Layer 13 of a small transformer language model trained on English Wikipedia (18 layers, counted from 0, width 64).
In attention head 3, each number of a token's query is one row of weights dot the token's vector x. The head spreads its attention over the tokens so far by the softmax of query dot key.

Query weights of the head. A number n stands for (n - 128) times 0.0034.
q0: 149, 106, 131, 150, 145, 119, 176, 154, 131, 128, 142, 129, 136, 145, 132, 109, 81, 116, 106, 103, 116, 161, 145, 109, 126, 114, 118, 102, 173, 116, 81, 144, 126, 142, 134, 130, 157, 148, 117, 161, 91, 125, 77, 127, 135, 119, 168, 105, 156, 122, 104, 148, 147, 102, 121, 154, 146, 96, 123, 95, 146, 163, 168, 118
q1: 135, 116, 84, 151, 91, 79, 139, 151, 124, 102, 110, 150, 139, 122, 120, 131, 131, 166, 153, 123, 114, 145, 69, 188, 185, 129, 125, 146, 98, 114, 129, 99, 148, 143, 78, 142, 138, 80, 96, 126, 139, 117, 67, 123, 140, 88, 165, 137, 113, 157, 162, 167, 146, 111, 92, 163, 145, 132, 157, 138, 116, 85, 160, 91
q2: 143, 117, 71, 106, 118, 115, 145, 142, 148, 98, 103, 117, 147, 126, 68, 100, 128, 155, 147, 116, 110, 126, 123, 111, 124, 92, 130, 102, 149, 159, 124, 123, 108, 102, 121, 117, 134, 142, 141, 159, 142, 123, 160, 135, 102, 150, 57, 88, 107, 139, 109, 153, 126, 167, 130, 94, 105, 141, 137, 100, 135, 124, 109, 136
q3: 94, 149, 208, 169, 147, 161, 134, 83, 135, 164, 173, 163, 140, 141, 160, 183, 69, 174, 129, 118, 147, 138, 104, 161, 147, 184, 160, 192, 150, 103, 149, 99, 106, 127, 128, 123, 93, 116, 124, 105, 152, 129, 110, 184, 166, 120, 175, 175, 160, 117, 104, 127, 149, 69, 107, 121, 162, 77, 152, 153, 107, 92, 164, 118
q4: 112, 112, 102, 182, 153, 125, 101, 152, 151, 148, 120, 132, 142, 124, 124, 99, 59, 138, 124, 102, 112, 116, 119, 133, 92, 117, 115, 130, 62, 170, 108, 130, 131, 65, 99, 166, 140, 149, 123, 151, 115, 128, 112, 164, 98, 100, 85, 161, 132, 101, 160, 110, 143, 127, 228, 159, 96, 104, 155, 162, 106, 103, 149, 155
q5: 138, 126, 109, 148, 112, 119, 197, 97, 127, 158, 127, 119, 129, 140, 108, 135, 103, 108, 171, 113, 124, 83, 140, 149, 178, 181, 104, 119, 132, 111, 141, 80, 110, 109, 88, 109, 126, 110, 119, 134, 149, 126, 143, 129, 147, 100, 78, 133, 143, 142, 153, 101, 88, 170, 122, 109, 55, 88, 132, 75, 159, 119, 113, 110
q6: 142, 181, 85, 126, 88, 131, 140, 164, 131, 149, 104, 125, 139, 165, 69, 70, 135, 158, 96, 89, 160, 107, 80, 156, 152, 72, 143, 135, 124, 112, 164, 116, 125, 97, 120, 186, 109, 161, 168, 149, 100, 151, 102, 144, 140, 139, 126, 144, 104, 162, 135, 120, 89, 123, 116, 149, 113, 159, 152, 93, 120, 187, 136, 119
q7: 144, 154, 39, 128, 106, 111, 147, 168, 137, 148, 70, 92, 107, 134, 82, 102, 148, 138, 114, 146, 114, 103, 131, 82, 99, 74, 142, 56, 106, 102, 133, 179, 181, 123, 168, 81, 178, 121, 144, 108, 103, 107, 120, 112, 130, 156, 124, 138, 105, 134, 135, 149, 139, 154, 116, 112, 68, 149, 139, 96, 114, 125, 97, 108
q8: 136, 139, 158, 118, 124, 86, 132, 159, 157, 101, 107, 134, 159, 129, 142, 151, 156, 119, 114, 137, 126, 116, 103, 165, 152, 135, 113, 157, 70, 154, 127, 126, 148, 141, 70, 157, 170, 95, 96, 102, 149, 82, 91, 102, 112, 135, 175, 92, 169, 149, 124, 145, 148, 140, 110, 106, 158, 124, 137, 135, 111, 130, 126, 122
q9: 146, 137, 107, 99, 166, 154, 133, 128, 118, 101, 100, 96, 142, 123, 117, 118, 75, 124, 148, 129, 96, 144, 164, 137, 108, 75, 144, 97, 188, 156, 109, 111, 113, 71, 99, 125, 71, 139, 172, 189, 113, 146, 162, 130, 119, 150, 56, 134, 101, 131, 141, 118, 92, 126, 132, 103, 96, 140, 133, 119, 124, 117, 135, 122
q10: 159, 96, 117, 61, 172, 139, 132, 127, 96, 147, 96, 84, 135, 68, 139, 114, 136, 50, 107, 135, 83, 104, 176, 59, 87, 44, 114, 96, 173, 161, 90, 179, 125, 100, 132, 128, 125, 155, 147, 167, 149, 140, 195, 103, 62, 156, 78, 103, 91, 62, 97, 125, 121, 168, 138, 147, 96, 151, 114, 98, 163, 167, 105, 217
q11: 74, 156, 208, 206, 59, 104, 144, 106, 128, 123, 204, 193, 143, 228, 133, 186, 123, 196, 160, 96, 194, 165, 77, 199, 166, 229, 186, 178, 125, 105, 233, 72, 98, 174, 134, 159, 109, 106, 99, 81, 113, 134, 52, 118, 249, 98, 226, 186, 181, 201, 129, 140, 114, 46, 111, 87, 225, 52, 137, 150, 88, 119, 156, 75
q12: 187, 148, 103, 106, 86, 107, 173, 75, 102, 142, 98, 101, 103, 130, 158, 124, 156, 172, 163, 104, 144, 83, 117, 122, 100, 78, 144, 68, 116, 116, 136, 144, 167, 131, 201, 128, 147, 40, 122, 144, 173, 150, 129, 99, 34, 136, 129, 107, 67, 112, 133, 153, 97, 127, 123, 105, 113, 121, 84, 126, 114, 148, 140, 89
q13: 123, 109, 116, 161, 114, 191, 119, 156, 91, 156, 141, 70, 104, 138, 102, 134, 92, 151, 150, 130, 104, 114, 104, 127, 89, 166, 129, 114, 94, 110, 154, 84, 103, 166, 150, 147, 51, 165, 107, 169, 116, 129, 163, 127, 162, 104, 132, 112, 134, 141, 123, 140, 125, 111, 92, 164, 150, 180, 146, 88, 130, 144, 113, 136
q14: 144, 126, 168, 73, 143, 154, 104, 101, 141, 120, 166, 150, 126, 116, 124, 124, 146, 108, 143, 118, 98, 96, 120, 137, 147, 113, 173, 96, 187, 113, 157, 124, 134, 107, 180, 91, 229, 168, 128, 119, 107, 116, 145, 127, 137, 112, 124, 155, 160, 116, 151, 137, 156, 151, 148, 148, 124, 141, 75, 132, 162, 112, 99, 103
q15: 97, 127, 150, 150, 164, 129, 136, 111, 112, 117, 153, 193, 120, 134, 179, 185, 66, 133, 176, 127, 125, 154, 123, 174, 93, 160, 168, 149, 168, 146, 185, 98, 108, 109, 89, 125, 89, 172, 138, 122, 120, 133, 126, 141, 143, 87, 160, 155, 96, 143, 94, 94, 147, 126, 129, 125, 144, 93, 134, 138, 177, 97, 167, 168
q16: 130, 147, 78, 125, 135, 122, 153, 133, 93, 130, 133, 148, 162, 100, 77, 94, 132, 169, 159, 130, 71, 175, 122, 115, 83, 93, 110, 83, 130, 144, 129, 93, 136, 72, 106, 129, 106, 134, 139, 97, 136, 169, 136, 134, 125, 99, 55, 160, 146, 168, 148, 152, 101, 119, 110, 171, 113, 127, 113, 133, 143, 154, 184, 130
q17: 167, 167, 81, 79, 105, 86, 183, 100, 73, 122, 78, 102, 123, 148, 138, 104, 140, 137, 125, 140, 101, 92, 106, 132, 105, 95, 143, 117, 150, 101, 76, 135, 142, 146, 137, 112, 125, 74, 192, 122, 135, 144, 163, 110, 115, 149, 129, 106, 111, 145, 92, 154, 101, 137, 117, 143, 94, 152, 86, 158, 79, 170, 130, 105
q18: 107, 141, 160, 126, 130, 97, 153, 115, 105, 84, 105, 131, 136, 147, 75, 122, 122, 120, 59, 146, 162, 152, 104, 182, 114, 112, 133, 20, 98, 150, 103, 158, 120, 152, 180, 150, 87, 103, 163, 131, 104, 105, 170, 144, 60, 135, 149, 164, 145, 142, 112, 152, 108, 173, 139, 139, 125, 133, 138, 146, 148, 125, 114, 140
q19: 93, 103, 203, 146, 141, 121, 80, 145, 138, 168, 190, 125, 130, 151, 180, 154, 126, 113, 75, 104, 167, 103, 170, 120, 142, 158, 172, 167, 163, 91, 187, 90, 104, 133, 148, 166, 141, 105, 128, 82, 130, 55, 160, 158, 155, 143, 115, 124, 157, 87, 87, 132, 110, 123, 84, 119, 154, 89, 154, 107, 111, 129, 143, 125
q20: 114, 121, 91, 189, 182, 167, 109, 101, 94, 139, 150, 112, 108, 133, 119, 169, 109, 128, 125, 131, 78, 79, 188, 112, 114, 102, 120, 197, 164, 104, 117, 126, 144, 159, 117, 129, 135, 134, 122, 146, 93, 122, 133, 137, 106, 155, 143, 69, 130, 148, 136, 140, 123, 118, 134, 153, 138, 126, 68, 143, 146, 115, 155, 105
q21: 135, 171, 119, 141, 158, 147, 95, 162, 108, 152, 115, 156, 149, 151, 30, 105, 100, 86, 156, 99, 147, 179, 82, 123, 124, 85, 150, 71, 118, 116, 157, 115, 82, 98, 159, 180, 110, 188, 190, 139, 78, 174, 126, 181, 135, 184, 85, 103, 111, 166, 157, 170, 65, 134, 113, 162, 135, 132, 148, 127, 111, 93, 162, 74
q22: 177, 124, 157, 124, 156, 160, 103, 142, 171, 102, 121, 146, 102, 160, 151, 125, 79, 187, 163, 111, 181, 126, 109, 101, 119, 105, 133, 140, 139, 115, 180, 117, 127, 86, 129, 161, 92, 160, 121, 126, 143, 137, 119, 117, 188, 155, 178, 192, 121, 185, 152, 153, 147, 120, 134, 136, 117, 165, 167, 124, 143, 148, 153, 147
q23: 152, 85, 148, 114, 106, 100, 188, 103, 97, 141, 108, 88, 94, 133, 99, 121, 161, 157, 140, 71, 140, 102, 142, 138, 145, 97, 151, 151, 143, 151, 157, 141, 126, 139, 104, 102, 113, 144, 174, 117, 183, 123, 113, 121, 170, 117, 104, 102, 86, 69, 181, 146, 122, 95, 123, 132, 139, 129, 140, 136, 115, 103, 61, 135
q24: 125, 134, 123, 108, 182, 163, 148, 97, 145, 123, 116, 144, 91, 162, 108, 133, 68, 148, 154, 144, 172, 107, 175, 147, 122, 58, 133, 140, 133, 109, 114, 172, 116, 127, 141, 105, 154, 142, 158, 177, 119, 133, 143, 161, 123, 124, 115, 115, 71, 168, 129, 132, 130, 182, 146, 109, 125, 77, 99, 103, 168, 99, 193, 110
q25: 106, 74, 120, 147, 155, 176, 171, 135, 102, 140, 142, 152, 146, 117, 135, 103, 118, 115, 136, 137, 116, 147, 105, 134, 163, 132, 82, 129, 110, 103, 174, 143, 71, 123, 127, 137, 52, 139, 139, 116, 140, 101, 91, 134, 131, 171, 107, 155, 109, 113, 167, 157, 151, 93, 160, 106, 180, 153, 149, 81, 120, 175, 126, 114
q26: 103, 120, 106, 115, 133, 137, 110, 130, 109, 108, 151, 111, 107, 103, 113, 141, 42, 140, 168, 102, 166, 108, 118, 119, 154, 129, 93, 153, 76, 133, 143, 102, 45, 110, 59, 106, 89, 153, 97, 127, 161, 127, 147, 145, 136, 159, 105, 149, 188, 145, 131, 152, 122, 142, 77, 155, 136, 122, 156, 83, 112, 104, 158, 132
q27: 111, 78, 150, 126, 128, 121, 105, 132, 82, 87, 140, 139, 129, 145, 153, 183, 111, 155, 135, 95, 145, 157, 107, 143, 152, 149, 136, 134, 144, 80, 200, 125, 127, 105, 114, 127, 105, 165, 128, 136, 130, 146, 129, 151, 179, 109, 112, 147, 134, 125, 116, 124, 104, 137, 136, 68, 162, 128, 157, 127, 122, 94, 152, 106
q28: 130, 154, 70, 107, 103, 128, 112, 145, 125, 114, 87, 102, 170, 137, 66, 107, 108, 181, 153, 115, 125, 111, 107, 100, 123, 39, 80, 150, 121, 114, 120, 115, 71, 150, 188, 111, 110, 108, 160, 132, 134, 150, 136, 101, 98, 159, 94, 122, 150, 93, 129, 149, 144, 139, 109, 157, 77, 133, 161, 90, 103, 111, 110, 166
q29: 88, 113, 161, 171, 142, 144, 108, 97, 159, 124, 137, 156, 149, 161, 181, 188, 89, 96, 140, 110, 118, 158, 119, 73, 119, 163, 125, 141, 139, 130, 126, 101, 92, 155, 138, 131, 40, 124, 106, 134, 134, 145, 102, 114, 150, 103, 147, 157, 153, 128, 78, 93, 145, 139, 135, 110, 125, 81, 160, 172, 101, 143, 137, 144
q30: 141, 155, 107, 125, 146, 119, 117, 143, 163, 129, 97, 122, 80, 119, 172, 99, 118, 95, 68, 128, 99, 118, 147, 143, 142, 129, 144, 144, 175, 155, 161, 115, 146, 161, 161, 144, 146, 114, 153, 129, 188, 156, 127, 120, 163, 139, 109, 149, 88, 120, 97, 132, 127, 125, 131, 144, 184, 124, 113, 111, 146, 146, 115, 135
q31: 135, 137, 117, 151, 162, 149, 117, 152, 113, 157, 123, 84, 125, 104, 124, 70, 100, 145, 162, 131, 148, 106, 131, 129, 167, 54, 103, 118, 91, 106, 116, 161, 110, 123, 90, 100, 152, 92, 161, 155, 89, 122, 138, 113, 94, 118, 72, 111, 100, 132, 152, 178, 125, 156, 148, 160, 139, 104, 124, 104, 133, 109, 201, 92

Each question shows a short text with each token's key, already scaled and adjusted for position as the last token sees it. A number n stands for (n - 128) times 0.013.

Then comes the last token's vector x. A number n stands for (n - 128) times 0.046.

0 "ik": 137, 133, 131, 95, 124, 117, 145, 119, 128, 106, 116, 129, 87, 138, 100, 128, 147, 121, 105, 134, 126, 134, 135, 133, 124, 153, 142, 144, 128, 144, 148, 135
1 "az": 129, 127, 114, 124, 98, 116, 139, 105, 127, 107, 124, 136, 83, 142, 111, 139, 135, 116, 111, 156, 123, 133, 140, 126, 102, 146, 145, 158, 117, 153, 147, 120
2 "e": 124, 121, 123, 113, 120, 122, 137, 133, 123, 114, 124, 123, 98, 147, 126, 115, 148, 124, 102, 138, 140, 132, 131, 133, 128, 146, 144, 141, 124, 121, 146, 129
3 " st": 125, 135, 134, 125, 122, 133, 133, 124, 118, 121, 136, 118, 104, 143, 95, 134, 123, 123, 125, 127, 112, 135, 120, 116, 130, 151, 141, 137, 124, 135, 124, 137
4 "r": 145, 129, 123, 123, 129, 130, 118, 111, 133, 109, 127, 135, 108, 128, 117, 129, 103, 128, 125, 141, 110, 121, 121, 145, 121, 132, 113, 113, 113, 147, 130, 127
5 "uc": 112, 139, 142, 81, 116, 141, 141, 121, 133, 138, 134, 115, 102, 126, 130, 107, 127, 133, 127, 145, 117, 120, 119, 156, 117, 133, 123, 124, 126, 138, 139, 128
6 "k": 122, 144, 134, 103, 111, 159, 131, 123, 118, 117, 125, 118, 94, 140, 108, 120, 115, 118, 87, 121, 141, 126, 135, 155, 138, 126, 156, 142, 127, 144, 124, 129
7 ")": 130, 133, 179, 32, 146, 132, 139, 163, 132, 134, 117, 69, 127, 116, 133, 95, 147, 152, 126, 94, 139, 135, 122, 125, 137, 104, 121, 96, 152, 102, 138, 142
x: 152, 122, 112, 128, 107, 106, 115, 134, 119, 114, 116, 103, 109, 104, 127, 78, 130, 116, 99, 166, 138, 81, 147, 157, 99, 55, 125, 122, 105, 138, 104, 178, 131, 126, 161, 117, 170, 161, 126, 144, 86, 114, 108, 103, 118, 122, 148, 123, 113, 99, 118, 174, 84, 115, 134, 171, 117, 146, 122, 157, 137, 140, 110, 121
To which token does the last token give the most attention? 7 ")"

0 " te": 120, 122, 137, 100, 125, 131, 134, 135, 139, 132, 123, 114, 112, 133, 127, 132, 132, 123, 121, 135, 122, 136, 124, 153, 113, 149, 125, 137, 106, 129, 137, 107
1 "ach": 118, 103, 121, 112, 112, 142, 141, 128, 123, 117, 126, 129, 90, 143, 130, 136, 120, 125, 112, 124, 138, 124, 134, 144, 122, 115, 143, 140, 120, 130, 142, 116
2 " 6": 124, 112, 131, 83, 123, 140, 135, 131, 131, 105, 113, 127, 108, 130, 131, 120, 142, 116, 99, 142, 127, 140, 129, 156, 121, 132, 160, 130, 142, 114, 131, 144
3 " p": 117, 157, 145, 103, 127, 158, 130, 112, 131, 128, 133, 107, 90, 131, 142, 153, 154, 112, 121, 142, 119, 151, 130, 105, 149, 131, 152, 134, 120, 144, 114, 124
4 "o": 135, 101, 142, 88, 112, 138, 138, 138, 129, 133, 135, 116, 128, 128, 139, 105, 115, 143, 156, 140, 116, 148, 110, 134, 114, 119, 112, 121, 116, 121, 131, 123
5 "or": 130, 134, 110, 109, 119, 158, 150, 120, 120, 113, 124, 116, 100, 148, 138, 127, 139, 132, 97, 141, 142, 135, 135, 144, 119, 120, 147, 118, 127, 132, 151, 118
6 " b": 132, 138, 126, 111, 121, 140, 103, 120, 129, 132, 124, 112, 105, 142, 108, 127, 119, 135, 113, 135, 111, 102, 108, 107, 99, 133, 121, 121, 112, 148, 127, 108
7 "oy": 135, 141, 126, 86, 129, 141, 136, 126, 129, 131, 110, 104, 100, 129, 124, 110, 142, 129, 115, 126, 133, 140, 132, 141, 138, 128, 147, 122, 130, 145, 144, 133
x: 201, 98, 58, 124, 115, 132, 103, 176, 118, 130, 115, 121, 120, 99, 174, 105, 126, 125, 136, 165, 108, 119, 125, 120, 100, 97, 121, 100, 85, 141, 124, 167, 138, 116, 114, 131, 167, 142, 133, 118, 135, 101, 118, 104, 84, 94, 131, 128, 115, 130, 125, 128, 111, 182, 132, 151, 132, 121, 102, 110, 153, 96, 140, 125
To which token does the last token give the most attention? 4 "o"

0 " the": 137, 133, 129, 120, 132, 141, 129, 126, 126, 134, 139, 123, 87, 133, 156, 150, 154, 108, 97, 134, 122, 110, 141, 108, 126, 139, 159, 124, 118, 129, 144, 133
1 " b": 128, 131, 134, 105, 122, 139, 105, 122, 135, 122, 133, 109, 109, 138, 110, 130, 119, 139, 116, 130, 110, 103, 111, 106, 102, 130, 118, 118, 113, 144, 131, 113
2 "oy": 130, 130, 120, 86, 130, 146, 139, 125, 136, 116, 122, 114, 98, 130, 123, 118, 142, 130, 114, 125, 133, 141, 138, 141, 139, 129, 145, 122, 130, 148, 151, 131
3 "s": 117, 119, 126, 96, 130, 146, 136, 135, 121, 109, 115, 122, 85, 149, 131, 121, 139, 119, 90, 125, 142, 117, 130, 120, 127, 130, 142, 120, 131, 147, 144, 119
4 "'": 117, 138, 141, 97, 145, 129, 131, 145, 120, 114, 118, 103, 92, 150, 126, 116, 165, 120, 111, 108, 150, 142, 123, 126, 143, 153, 164, 116, 148, 109, 131, 164
5 " gr": 134, 125, 130, 124, 127, 116, 135, 125, 135, 128, 110, 124, 105, 131, 116, 132, 122, 133, 138, 122, 104, 127, 146, 137, 130, 137, 121, 118, 122, 143, 126, 114
6 "am": 130, 140, 108, 106, 119, 141, 123, 112, 126, 124, 112, 133, 91, 148, 126, 129, 135, 131, 103, 145, 131, 123, 125, 116, 112, 120, 130, 130, 111, 153, 140, 116
7 "m": 122, 143, 117, 131, 99, 142, 130, 109, 129, 121, 121, 148, 80, 164, 105, 148, 119, 130, 110, 145, 121, 125, 134, 117, 115, 129, 152, 148, 114, 157, 137, 111
x: 124, 89, 92, 118, 114, 153, 75, 125, 186, 163, 76, 124, 102, 119, 121, 143, 135, 114, 144, 183, 120, 132, 146, 152, 74, 125, 123, 153, 129, 125, 145, 101, 115, 137, 118, 133, 151, 90, 126, 139, 135, 112, 123, 166, 163, 164, 121, 124, 144, 129, 169, 129, 156, 108, 206, 130, 178, 136, 109, 147, 115, 128, 95, 145
To which token does the last token give the most attention? 3 "s"

0 "al": 136, 120, 101, 121, 110, 122, 135, 123, 129, 122, 128, 124, 90, 159, 125, 120, 135, 124, 108, 141, 140, 111, 129, 126, 116, 129, 141, 121, 127, 127, 143, 120
1 ".": 127, 115, 138, 80, 137, 120, 129, 147, 135, 126, 110, 100, 129, 146, 132, 119, 164, 132, 118, 112, 151, 126, 111, 119, 121, 122, 142, 103, 130, 115, 126, 134
2 "\n": 103, 88, 139, 82, 122, 125, 154, 144, 124, 108, 117, 111, 129, 133, 145, 105, 148, 138, 131, 116, 135, 151, 141, 126, 135, 140, 122, 111, 129, 112, 131, 145
3 "\n": 116, 96, 124, 96, 129, 134, 130, 136, 119, 99, 125, 117, 134, 147, 142, 107, 129, 115, 126, 125, 138, 130, 129, 122, 133, 138, 120, 113, 119, 115, 134, 138
4 "==": 122, 125, 147, 67, 132, 143, 119, 145, 112, 123, 143, 88, 124, 138, 154, 104, 150, 124, 139, 128, 155, 140, 93, 124, 149, 142, 131, 101, 112, 96, 143, 153
5 "E": 122, 134, 112, 123, 119, 129, 131, 129, 139, 134, 117, 124, 102, 130, 146, 147, 138, 111, 110, 139, 118, 132, 145, 128, 126, 117, 133, 133, 105, 135, 122, 123
6 "ar": 106, 119, 112, 152, 101, 141, 136, 128, 117, 125, 141, 143, 100, 151, 141, 150, 136, 126, 97, 141, 136, 119, 146, 121, 123, 119, 158, 146, 117, 133, 138, 109
7 "ly": 156, 121, 125, 106, 119, 144, 140, 125, 120, 132, 129, 113, 83, 142, 129, 138, 140, 109, 116, 127, 135, 148, 140, 136, 136, 124, 159, 145, 126, 126, 132, 127
x: 130, 136, 134, 133, 142, 179, 100, 145, 140, 168, 81, 128, 135, 104, 141, 135, 144, 101, 122, 195, 149, 113, 139, 115, 127, 114, 117, 98, 114, 100, 131, 103, 127, 42, 73, 131, 125, 120, 104, 127, 154, 123, 112, 154, 54, 130, 164, 108, 126, 124, 136, 122, 113, 133, 127, 108, 62, 126, 99, 83, 145, 134, 121, 148
Which token does the last token look at most, and with what share of its attention? 4 "==", with about 80%

0 "il": 131, 129, 125, 127, 109, 121, 136, 124, 122, 116, 134, 125, 83, 155, 135, 134, 135, 123, 104, 133, 142, 130, 142, 142, 127, 118, 148, 130, 137, 128, 136, 138
1 " D": 113, 127, 131, 111, 115, 119, 132, 136, 131, 123, 121, 109, 113, 139, 104, 116, 131, 127, 137, 140, 118, 139, 121, 118, 122, 150, 134, 122, 135, 130, 121, 141
2 "av": 139, 124, 121, 122, 100, 112, 129, 123, 106, 142, 120, 137, 112, 157, 101, 125, 127, 136, 130, 156, 116, 133, 136, 137, 119, 149, 147, 129, 125, 149, 117, 120
3 "ies": 117, 143, 125, 94, 131, 134, 131, 127, 125, 114, 98, 124, 100, 136, 104, 125, 154, 122, 102, 129, 143, 137, 131, 125, 134, 150, 161, 133, 136, 156, 137, 137
4 " and": 123, 139, 142, 93, 123, 130, 129, 149, 139, 131, 105, 85, 122, 126, 141, 116, 151, 122, 110, 112, 130, 117, 122, 127, 125, 125, 144, 114, 136, 117, 147, 132
5 " Mar": 121, 129, 118, 128, 108, 122, 131, 111, 141, 128, 128, 120, 104, 136, 141, 140, 143, 125, 122, 158, 123, 130, 130, 123, 110, 149, 133, 131, 120, 147, 133, 113
6 "k": 129, 138, 123, 114, 116, 128, 127, 114, 125, 136, 129, 120, 102, 141, 95, 140, 135, 124, 112, 142, 133, 134, 128, 138, 117, 141, 153, 151, 121, 158, 152, 114
7 " D": 117, 128, 140, 106, 120, 124, 138, 138, 133, 129, 124, 98, 110, 140, 105, 115, 135, 123, 139, 140, 119, 143, 121, 120, 125, 156, 132, 118, 135, 128, 124, 138
x: 52, 104, 51, 152, 138, 114, 150, 153, 137, 140, 135, 145, 132, 153, 144, 125, 114, 103, 60, 131, 113, 114, 152, 152, 121, 121, 122, 141, 139, 150, 146, 176, 112, 129, 92, 98, 155, 112, 119, 125, 120, 105, 134, 131, 86, 138, 102, 117, 137, 118, 128, 82, 131, 109, 159, 175, 119, 141, 124, 153, 119, 152, 113, 153
Which two tokens does the last token look at most, in order? 4 " and", 7 " D"

0 "ass": 118, 110, 113, 114, 99, 127, 126, 116, 141, 123, 129, 127, 113, 154, 130, 107, 129, 138, 106, 152, 139, 134, 122, 140, 112, 114, 136, 140, 113, 131, 142, 136
1 "ical": 143, 140, 114, 106, 135, 140, 133, 120, 131, 117, 134, 114, 90, 134, 137, 123, 142, 120, 110, 133, 153, 122, 121, 130, 117, 125, 142, 125, 125, 126, 149, 127
2 " Com": 113, 113, 109, 147, 123, 124, 133, 120, 113, 137, 135, 127, 105, 131, 142, 142, 127, 121, 141, 150, 129, 133, 132, 118, 115, 133, 141, 133, 110, 150, 130, 111
3 "p": 129, 134, 121, 108, 110, 138, 128, 116, 116, 124, 125, 137, 110, 123, 133, 140, 123, 132, 140, 157, 115, 135, 120, 116, 124, 112, 135, 150, 103, 145, 114, 113
4 "os": 145, 126, 122, 117, 93, 131, 130, 114, 127, 114, 127, 142, 114, 147, 134, 131, 116, 125, 133, 155, 120, 134, 141, 130, 130, 117, 138, 147, 119, 146, 136, 103
5 "ition": 142, 137, 144, 75, 120, 136, 133, 127, 119, 132, 107, 105, 101, 148, 122, 116, 144, 140, 116, 113, 143, 143, 126, 136, 149, 128, 148, 119, 137, 142, 144, 135
6 " of": 127, 133, 112, 128, 134, 147, 127, 130, 123, 113, 127, 118, 94, 138, 147, 123, 140, 103, 105, 136, 148, 124, 112, 128, 110, 137, 145, 121, 123, 125, 133, 134
7 " the": 131, 122, 114, 131, 129, 137, 130, 122, 133, 124, 135, 124, 96, 134, 153, 149, 156, 113, 100, 138, 134, 105, 138, 104, 122, 142, 159, 126, 118, 131, 149, 127
x: 130, 125, 76, 150, 143, 177, 137, 121, 169, 131, 113, 118, 144, 82, 137, 135, 108, 126, 184, 148, 134, 117, 160, 109, 140, 81, 142, 143, 125, 129, 135, 98, 132, 148, 105, 120, 123, 129, 156, 97, 104, 144, 133, 162, 115, 160, 123, 130, 140, 134, 142, 116, 160, 157, 91, 209, 92, 116, 137, 161, 152, 111, 136, 135
To which token does the last token give the most attention? 5 "ition"

0 "or": 126, 123, 115, 107, 107, 140, 147, 127, 129, 123, 120, 112, 101, 148, 124, 106, 137, 133, 117, 148, 139, 139, 123, 117, 118, 120, 147, 124, 121, 127, 141, 127
1 " B": 124, 138, 130, 115, 120, 135, 106, 122, 118, 109, 124, 103, 113, 142, 102, 133, 135, 123, 121, 137, 114, 115, 117, 118, 102, 136, 132, 133, 123, 143, 122, 110
2 "y": 130, 118, 118, 133, 123, 141, 118, 125, 138, 123, 127, 122, 104, 123, 116, 120, 122, 107, 133, 131, 126, 111, 127, 135, 119, 146, 152, 149, 109, 139, 122, 124
3 "ron": 111, 133, 128, 104, 118, 126, 147, 125, 130, 123, 130, 110, 94, 142, 113, 120, 157, 132, 122, 122, 146, 146, 121, 141, 137, 143, 155, 136, 138, 143, 142, 140
4 " R": 154, 117, 123, 126, 111, 113, 130, 135, 119, 114, 129, 115, 115, 144, 107, 111, 114, 126, 138, 146, 112, 119, 112, 127, 115, 146, 133, 125, 126, 135, 131, 117
5 "og": 124, 137, 113, 95, 83, 142, 130, 104, 127, 125, 121, 130, 94, 145, 107, 121, 119, 137, 128, 164, 126, 128, 124, 147, 120, 146, 138, 141, 106, 164, 135, 111
6 "ers": 139, 148, 132, 105, 119, 130, 131, 129, 126, 116, 113, 112, 93, 156, 112, 123, 157, 125, 101, 126, 150, 121, 134, 122, 129, 149, 158, 133, 143, 151, 132, 119
7 ";": 147, 131, 144, 64, 123, 136, 132, 158, 140, 133, 126, 98, 126, 122, 125, 109, 156, 142, 112, 107, 131, 115, 128, 111, 124, 124, 126, 112, 140, 120, 140, 137
x: 150, 112, 85, 150, 132, 154, 164, 104, 128, 125, 103, 95, 109, 99, 151, 59, 115, 132, 110, 109, 153, 76, 153, 133, 130, 62, 131, 115, 136, 98, 137, 144, 123, 162, 122, 113, 123, 115, 135, 135, 100, 108, 111, 140, 121, 145, 114, 128, 71, 123, 139, 179, 111, 144, 110, 160, 139, 139, 113, 172, 131, 119, 110, 127
To which token does the last token give the most attention? 7 ";"

0 " 196": 149, 133, 147, 71, 120, 150, 122, 124, 116, 130, 127, 123, 88, 130, 136, 115, 138, 115, 135, 123, 126, 142, 117, 126, 141, 122, 128, 125, 124, 132, 112, 147
1 "5": 132, 132, 141, 60, 132, 151, 143, 147, 141, 117, 110, 110, 108, 130, 123, 122, 152, 132, 108, 116, 133, 148, 139, 125, 157, 117, 160, 111, 167, 139, 122, 144
2 " un": 131, 127, 137, 78, 135, 143, 145, 142, 121, 127, 101, 92, 107, 131, 131, 120, 149, 121, 128, 112, 125, 151, 135, 109, 136, 143, 148, 115, 127, 137, 133, 139
3 "t": 144, 140, 151, 82, 121, 123, 129, 152, 119, 141, 123, 114, 120, 137, 110, 114, 138, 145, 126, 122, 116, 135, 121, 131, 127, 126, 128, 127, 123, 113, 133, 145
4 "il": 114, 123, 121, 129, 113, 150, 134, 143, 146, 131, 129, 123, 102, 134, 128, 118, 128, 113, 98, 129, 125, 133, 140, 159, 134, 115, 165, 132, 131, 120, 116, 147
5 " June": 125, 142, 140, 101, 102, 138, 124, 126, 116, 139, 111, 107, 100, 133, 125, 128, 152, 145, 125, 118, 121, 144, 142, 126, 156, 133, 175, 135, 138, 143, 118, 151
6 " 3": 128, 140, 137, 85, 113, 130, 129, 134, 122, 136, 116, 116, 115, 129, 120, 110, 143, 131, 115, 136, 113, 143, 119, 141, 127, 114, 141, 137, 142, 121, 121, 157
7 "0,": 142, 129, 134, 107, 114, 147, 114, 142, 120, 148, 117, 121, 107, 124, 130, 122, 130, 123, 118, 127, 112, 121, 132, 123, 144, 114, 144, 127, 142, 145, 115, 151
x: 120, 125, 165, 128, 139, 111, 103, 85, 137, 119, 95, 72, 173, 145, 123, 118, 108, 113, 129, 103, 117, 76, 115, 104, 104, 62, 87, 92, 129, 107, 151, 125, 95, 134, 110, 141, 112, 116, 101, 130, 134, 90, 106, 115, 109, 151, 135, 98, 130, 134, 167, 118, 130, 130, 123, 119, 107, 127, 114, 125, 125, 47, 149, 110
Which token does the last token look at most, and with what share of its attention? 1 "5", with about 50%